Layer 2 of a small transformer language model trained on English Wikipedia (8 layers, counted from 0, width 128). Numbers have three digits each and are written without spaces.
A neuron adds its activation times its output weights to the MLP's output. To switch it off is to set its activation to zero at one token and run the rest of the model.

Output weights of the MLP neurons that the questions are about. A number n stands for (n - 500) times 0.0035.
n2: 508517495446564564668633589526520375596620329411460582534399211471530434540561415544500468538369538477348356596531357389253557392490544366574500460545266623458415481503387417492605380536378495448473482536464545553401547545374488458503486437600532375522576543432428558354569453517567548458705555414334540646551430459495530443632503304531535627364594406475394492530476398625529626461475
n63: 545228399483537720392510556281480505465356456519531637581548551514419414607454439605482444492588631555487511430296436408657479474469503635559570475531481487443606484450428554510563634474556497517610681517439531527554417612525440536599470707451474296624485373622579625516692406566532630528492510506473404526555413492616611503494532522443558484545659489508439352357415476400492548409530
n69: 607529575514455377476466532548351493491401476556453620505581512486546531377528432377657465558396605559429400487438303521517417575478526304452463514489461329478724413503297654502485464430536570576408583550524468495569510490564550391603428530433441420613671515432505418574567590469463538628459355497386574507450327643488492500558480479595505420680422555545558395336490320524449645462453
n142: 352462316370572459513406432665556497283617353491739497503494503484384500517672471481509552372614363264470613556541455544465426561420581730387479480722404461393590488554396497404378475415468558461348557503462533744500425371575497440606450503324457552307429384445603606590334525560593498344513585571472443426667559517512494453519708452512642422512592685494374436503331251687552469497491
n164: 486474572507340456561442519571570453554414585598395662484480607419426503429449416462583423500500445561502497543483500362505508540377541348431488493516346464512524535450471390434450482472454624477587578695591430648617576674540628500500485490443535371707507527545500418510577361443604515516462474542385419623478449583512602562656595360415458510633437423568505462492771636594542437548289
n182: 582457658509518578560406485388374425370603186398283390497504611573323527517604392354593580481470579730693508481317631651525644324580485633221452655164362547618516444448507538470372546529373601497284533393500515560630550696400388448500707574690024595714401651402434473530540466516573459449284420424591448438556580582551365529382406609713709407500740261339500575611273616654512257543418
n200: 280595676512483531413468552500451443503546493539698484552509612461386358544669532538586455554612512724678704757431596531279403560404451617797589523519557509482510378360371506607458540440543419426282491659314503492488359565478486467385561420519474436476515639677531716530526627597316469594661462484533476573563401509415352477519346534432518472397465551393509494663439350393564564592422
n205: 488369579543649408542662617570684531497713496368182585506387227199601500382493532536562420645454533460452567587497364510559454379510345668712523414683462462323386516649308497387615596569475467515497423413415663401460350506420663429423617506453451434563420493441422625513374461619390588384625614719427597706674357403529524481380319360444435665520401569318507581493460516387577547651459
n262: 474440542487479574407537440645600570620594404593551491633420508391455600540333427507443755574318432490492637500516465531515659397558500589356505472445255439532390516503540583548571613615461647413392471383440479380692508463541517412543375484469485629710516366537450492368468493557442437599461597699516457537519624422615344576551514449503486671332442424372514495575254598521480610583500
n289: 491575527505491497434386452523403433468397639491357570492609441593608598411639432295444427562509371497452433626636497481462425330799357436497564477425591443494530436508666576537491456662628580440457497524622660739440651400695617464503519442487420529388437457478443909503384466259592513497717324546603524380426521526530310437655565542567411433541503485429313603560329426490523337438657
n303: 474458418508534668455513502473532555403490395560459442513566529438628559568482446478521532456602538397544533484452508608440382428450659527574611560582596515578591380460589569531572401509469454467498628441452436474541464527424504467466504432644562532572428526469480488580449518579459563531547488411498451496500533379636537485581410479560524304412637494492518517535470526436601498563494
n304: 601394388407626523494503455390476466426729497393484470577472417379564506543561542547352587415456432616574615606596445492425805530658550480422540503468526672473292484655508520468435655564560544422424359287605508536439600516480493645413628540449535471426455391480556592382526493503520468366329547558440462379481645383540461490554410701342357598459624394457508505545538554488575586424658
n376: 375620481419243308612643490654638443588466345338658296628249455493610641494648552530669407749602574599297393503490264503459632503279379795486655456514507523467379510593484421430406497530500419491500424507568441636620452464572506328607435394316496457540474513375448510586522472524416477651774341607585517536349568391628286403412352556385630386520520440465348586338547731442625445606549
n420: 441558500458598636670383573551530346668563427326693534475406526493514553710419606622484629583612503585587737468530566582435375424280638777401517603460399319493515548456369546677566535408414524671455726576497594584313482358448497503590690392247348303573631542506376592483470437651631441446514387390343544570348620703196489600637642536418592532319353641395281556426615603496628434328493
n426: 481365621490678667469420472479587429441468378635514512534592571685506632574567489487560512354665691532497421602547530574554373500447629807418475508687449436444631506399466685311497561615533497350565506522425464454477561531295578503446503590314636445569536440591541606542454471461473491360435577527598517553449314478475406511260483363684534409613542796539569427512532394528351384558426
n438: 440445558446502497581404538575466398454595330405628455571508635556438629633452412467455377552690529401370540644535506438463500508462519360531508650550560477418289458616347567472432553660528565486313618506505638557561567629461417539632460595443452586474482350543578530420696526571437530530605412600384443601492343530490637510404340416485581556360330438399571436639492557508461394462535

Each question names a token from some text and the token that comes next. It shows the activations a of the neurons there, in the order above. A number n stands for (n - 500) times 0.018.

Then comes g, the gradient of the next token's log-probability with respect to the MLP's output, scaled to length 1. A neuron's effect is roughly proportional to its activation times (output weights . g). A number n stands for (n - 500) times 0.0008.

" da", then " Fo"
a: 500500611500500500500500500500500500500500500500
g: 486633603686437433407419591226439557577385624414549541660399419722392617654461557508666334495486471566594378474294568496523659483552525460604372638651717605508701563467275544445687498625588597537516478563405409466409359307483550616385540507481446400289639533660198452489588416515582333550552339372472518747636387378554462416518554469402689492642519326505423380308617457537474454395400
Switching off which neuron hurts the next token most? n69

" the", then " Mus"
a: 500500500500560506500500500500500500500500500500
g: 431448727433701324478524525502521523407360689451389387457512478650614545449282640509665338485546540504696335637528628517559487405559562357366540598579325321445743497632460438257596513582440370421608348659376556647373498562578547393283541411551486401560700487591641478472498307312363534542387376597608423565690533541443524526508618664568439656518466555461625316327399739425536444423369
Switching off which neuron hurts the next token most? n164

"du", then "cing"
a: 500500500500500500500500500500500500686500500666
g: 402561568147459564425626571378510537491422578467528470648418374501480686546384364521602309555339454545687480569422508549713502560641458540441731492667357498621492363473505376661535413242507434474507554449506554334587597525584578546671543371361396566512417381536548491329666489535561610748444347438360716409519369444203360686512503510656439664355522371397596607589661397586494360535562
Switching off which neuron hurts the next token most? n438

" Norman", then "."
a: 500500500500500500500679500500500500500500500500
g: 372178410438505575643439452420409411420592322612639623585700458514544403713646335541485261497634388419454377475406408393408570609389519530622537562517429335461487573507459286542679471571277384509311487346462390598455722439484482517415565517634521549606794608453336555631553616318604644633339372498647534376526631515669535529496604657516394534339489449422498420602617397509666664484502
Which neuron, switched off, raises the next token's probability most? n205

" Road", then " NE"
a: 570500563500500500500550500500500500500500500500
g: 385517542690524212346570466491319403682528589425456488465540320633681461382293555435688516583349460482553433537654540517509384496464518423476440538602409401549424679608416652253346375471449470595393270486330525401462396403627547537612633586626502525507525519498386598454381579448530284511667705439700470540697813378474487390512602426499638609797331592498456488591622513437540547391410
Switching off which neuron hurts the next token most? n205

" 160", then "3"
a: 500500500515500952500500500513500500500500500500
g: 552501517504420483595388405444551465202518267380360186457505596481272491527617621491349379509429563420614665372446375526524480448412642533476504624529456642530647593472771513399573620733636415679432385326572547471650404562602285636422563660580509466593534247365528492525584454436652447584585522353254394513537465591663499592354511597511616483259513672523547486419523512593369673556503
Switching off which neuron hurts the next token most? n182

"  ", then "  "
a: 500500500500500500500500500500500500500500618500
g: 593604328206633422462305410597525558425423479220680479516669542518616623369532487734516392565521542428481490431299491654633378577582542600258556547601378391641433676442510521524480371558783547583559361490485775373430546544631571451534489535392383596448432542306598452565448451543428430395549564465351334514396437549458490602555580427493437417455612527739389607495362583477278820515460
Switching off which neuron hurts the next token most? n426

"16", then "05"
a: 500500500597500635500500500754500500500500500500
g: 237563326565486578566593547247624453387426549484640336477371460401578669456364542682532505469482623489636373335458466499841459367505572616592531389688529589638570506424263552207435462471546498472393344310612624598449500509448523456498384347661674649461526472378415456561505323541469586417474291457640439377503465462575520485365588503472664584395400548845496559618483612574657587509566
Which neuron, switched off, raises the next token's probability most? n289

" NE", then " /"
a: 622500500500500500500560500500500500500500500500
g: 561495467414485499464711392522384574466691727587561704549640493450335368632588551586618554490586625299313229445316513298524399457498461449680286585592489538714312557707469464342507627401407428494641364470301595604371681600273502394529341460475562453548446541576512406547460423426345610464359508461322581511539578360580611570661543422431709520515649453353461610495675511494664434518413
Switching off which neuron hurts the next token most? n2

" immig", then "rated"
a: 500500500500500500500500500500500562500500500500
g: 454537574356559682391444522680537590589624461604340423478460528539558478563468524484429494488654274497578609495511587442589566525432496544554487362461485500514215547610417560369740471567584432386477211406560559465238585288561651652435522466510651427254480336509623587435532586504733456364285636599544419417514541729587607302387444740549314560290435419504473633518350584583450337620646
Switching off which neuron hurts the next token most? n304

" (", then "d"
a: 500500500500500500500500646550500500500500500500
g: 323457480302502379471497432624637642344466500388531348539308609358426476361236547589428476614604556409550617445594582502522526489500512437506433463204289600578503644537545529572536557658533670352514711587577440472425617731433443360568526514525628398613406444533659328547481504416671598287502749582604643423454429448507488717573522352324451556312494486482408664610441593663354320692354
Switching off which neuron hurts the next token most? n262

" Sho", then "als"
a: 500500500500500500500716500500500500500500500529
g: 548289418403580406576444578653688379582440413525400525332231201473438368521520376490494403610698640475670530455466387564637545669496336583370555594575617427472356473387460563639432319441394305520429382566505556512386548541641618451516503485616520356409507595683669520441668640472485423617385703401277506440591587594555607598522381424626578438649457163443429407615519537693540474598652
Switching off which neuron hurts the next token most? n205

" Is", then "a"
a: 500500500500500500500603500500500500500500500500
g: 551347238246473574403493524489442309428565403619461576503580451409503356375620588481620574477437545604670456413521509550602399394360470525601692540563482522518334509603490487495596628295352407461633399497453581503544343328522723582440452633529592581367429587375738432461462421630390441498513492379339537549557705591816507318487497491469488418608522298301648647583552353702652336693681
Switching off which neuron hurts the next token most? n205

"  ", then " -"
a: 500500500500500500500500500500500500500500602500
g: 406389352570474600497548534402500474528737729661641765475531530480357329473398407323391407448600507423357740562642571258439466499368253508602564370411579620479401372503502655483596695536304532463441624481517412646544450458361602381613515454464534280567631603365419492610562439463717568467573698542558420455384532488568547401588400524572679402604519560265714439524530384413522248617433
Switching off which neuron hurts the next token most? n426

"s", then " records"
a: 500500500500575500500500500500500500500500500500
g: 465520417509682693468436437651587464629572477753531525531709567518376439229338450578444580566579503467418578485498527462385292553385417562475404496442580374596448454410612657504588586408488499504697640339359344371577443437272652359472299616489410573526317564488630787512404683558451535449541562688710494372511467548320219641441528437441439504672471680404488605695400498511375327486497
Which neuron, switched off, raises the next token's probability most? n164

" notes", then " Beck"
a: 500500515500500500500500500500500669500500500500
g: 574532321776511560458595387648430492615409598286500505386310305663625577503500574388484281415439469384560612586620482438661475602542696602687444560547403600512596640593440631613699434481242512593397345596518525505381406410547392691371583596392485446480557476572315460451591265322594454618507561397589503519510669343356536592436577491425774457401455552458386312383385550629444639492319
Which neuron, switched off, raises the next token's probability most? n304

" was", then " ind"
a: 500500746500500500500500500500500500500500500500
g: 370501594801660227261450597648463581443559292443566431508561520399430515289460401360600569478747429608507572425348390446668501500335549764366484410431501758616435417470524237555456380660429514590671364462501466753560667529552321403554518393607362587554684557708437496468533486523655415422593384440565606521483517537491442457397406526561490523449388486499537303583413586387677530540471
Which neuron, switched off, raises the next token's probability most? n69

" daily", then " bus"
a: 500500500500500500629500500500500500500500500500
g: 408612629393519540513568620601585344512468590333633461599361415364521388558474601440375503378570547359532434686454570491496709692429355461521448490503119322606568355507474662608436383480595416391327357439700623568333467730600415456515532364430454516456545536529566485467296297363465482591496394429649591361688502403511522515768760513493539522597655513392575298474651640409550481639600
Switching off which neuron hurts the next token most? n200

" most", then " respect"
a: 500500500500500500870500500500500500500500500500
g: 367380469508244552677637496582412535432578423556563439519614491454337300545727620658672575438398457538282750537669605594419580488619474274488542459551365584519289561538481249577598540375519574481550571458433541561408363554510377504332429550594431436510360500650464637605494489548418632757485658451508645619369495475770399370486559364485353550506567459292359605604358250568373572561444
Switching off which neuron hurts the next token most? n200

" co", then "-"
a: 500500542500500500500500500500500500986500500500
g: 691414473242621629485581612414297523663480488482546525340652619570411703556442631564650480471340569385377522501459439497445564456535379653314408611689408612574332509528565477512444348205455357395426428291400735393461409473641508364519565525501537601429419516636322512523416448644551448449502442675512598516449697337563482268583557417410698492714620518263625672612481457532485623584403
Switching off which neuron hurts the next token most? n376

" line", then "up"
a: 500500500500500500500500500500500500577500500500
g: 437589496376504522485606641454669414363419160550434433524422496465449554532520679406450489521584509785518488391402223540419511518650540513370641409505523674391656357321528386704554305751586571606608547626469361542662475502604557726492291532535401608374476284512515443466693495492421578540605531601540459692349618416535383443469370414369355580481317503627447621435332563642389652477467
Switching off which neuron hurts the next token most? n376

" Web", then "ster"
a: 500500500500500500500575500500500500500500500500
g: 509523545271389332470598461704484711535541423433464307525491396482276670464490496551557442758558548662677621401493249355497562491561483487696547555470628393433643452641430750562489280660438462527413559447338469667421586697514376545443505626418497535580444301565615376381602476624510649455405468527427722517245299495493575581596556392364407455457521477524425603569402473538303298657600
Switching off which neuron hurts the next token most? n205

" Rab", then "bi"
a: 500530500500500500500574500500500500500500500500
g: 491626528712627612553384672529375645430532333518508407579362655418593630333467503373471566486518474460642407424466578521468398406447408840519514370441592625631656299458344506349362528499510510515457615325398595597618379662509508589634330397534305598621539388691495635519511448415628522340604555596372403521442473392359455584426423571718497558536285589491540319372691690244588332530442
Switching off which neuron hurts the next token most? n205

"Be", then "ck"
a: 500500500500500500500500500500615500500500500500
g: 380568642611474469446511506464473584269625458402455450628483456496632550548563649314477330265547416664505386656494490520577559655611420394287731615416510486278640321514356588622583378622538311470427511495413527417576492525460023467537410488451535515529499507551477448678551333288479611595632572418735504532454402398515523522530508449301501515406493505717697484526530692430677470614593
Switching off which neuron hurts the next token most? n303

" Ter", then "race"
a: 500500500500500500500620500500500500500500500500
g: 572389387296567538459444391483569382482639595566373383218539612422468483630600435393574622489342492439588423576522566439553360476447192777507432501554493514486551390369570613411264412468441569576464359245505692419563404378560592555362355665521387515498595528463598755574522629492334569538707646437550498692502668429465591597449431715609447426541583825521416391546580469507305462593454
Switching off which neuron hurts the next token most? n205

"0", then ")"
a: 557500500586500500500500500593511500500500500500
g: 436532387518623555679499555652452224466504573565340431497576495414370461484560430344481285404379451624417310543585402581404536531756551609539498490489747450453491381478424487681635538527598543474402695443540189650627648614625455558584398477740579477536332622445395703479332541353528652557580396642456660287492398613466443367476301400448521365409385488403484575376567416633687455586652
Switching off which neuron hurts the next token most? n289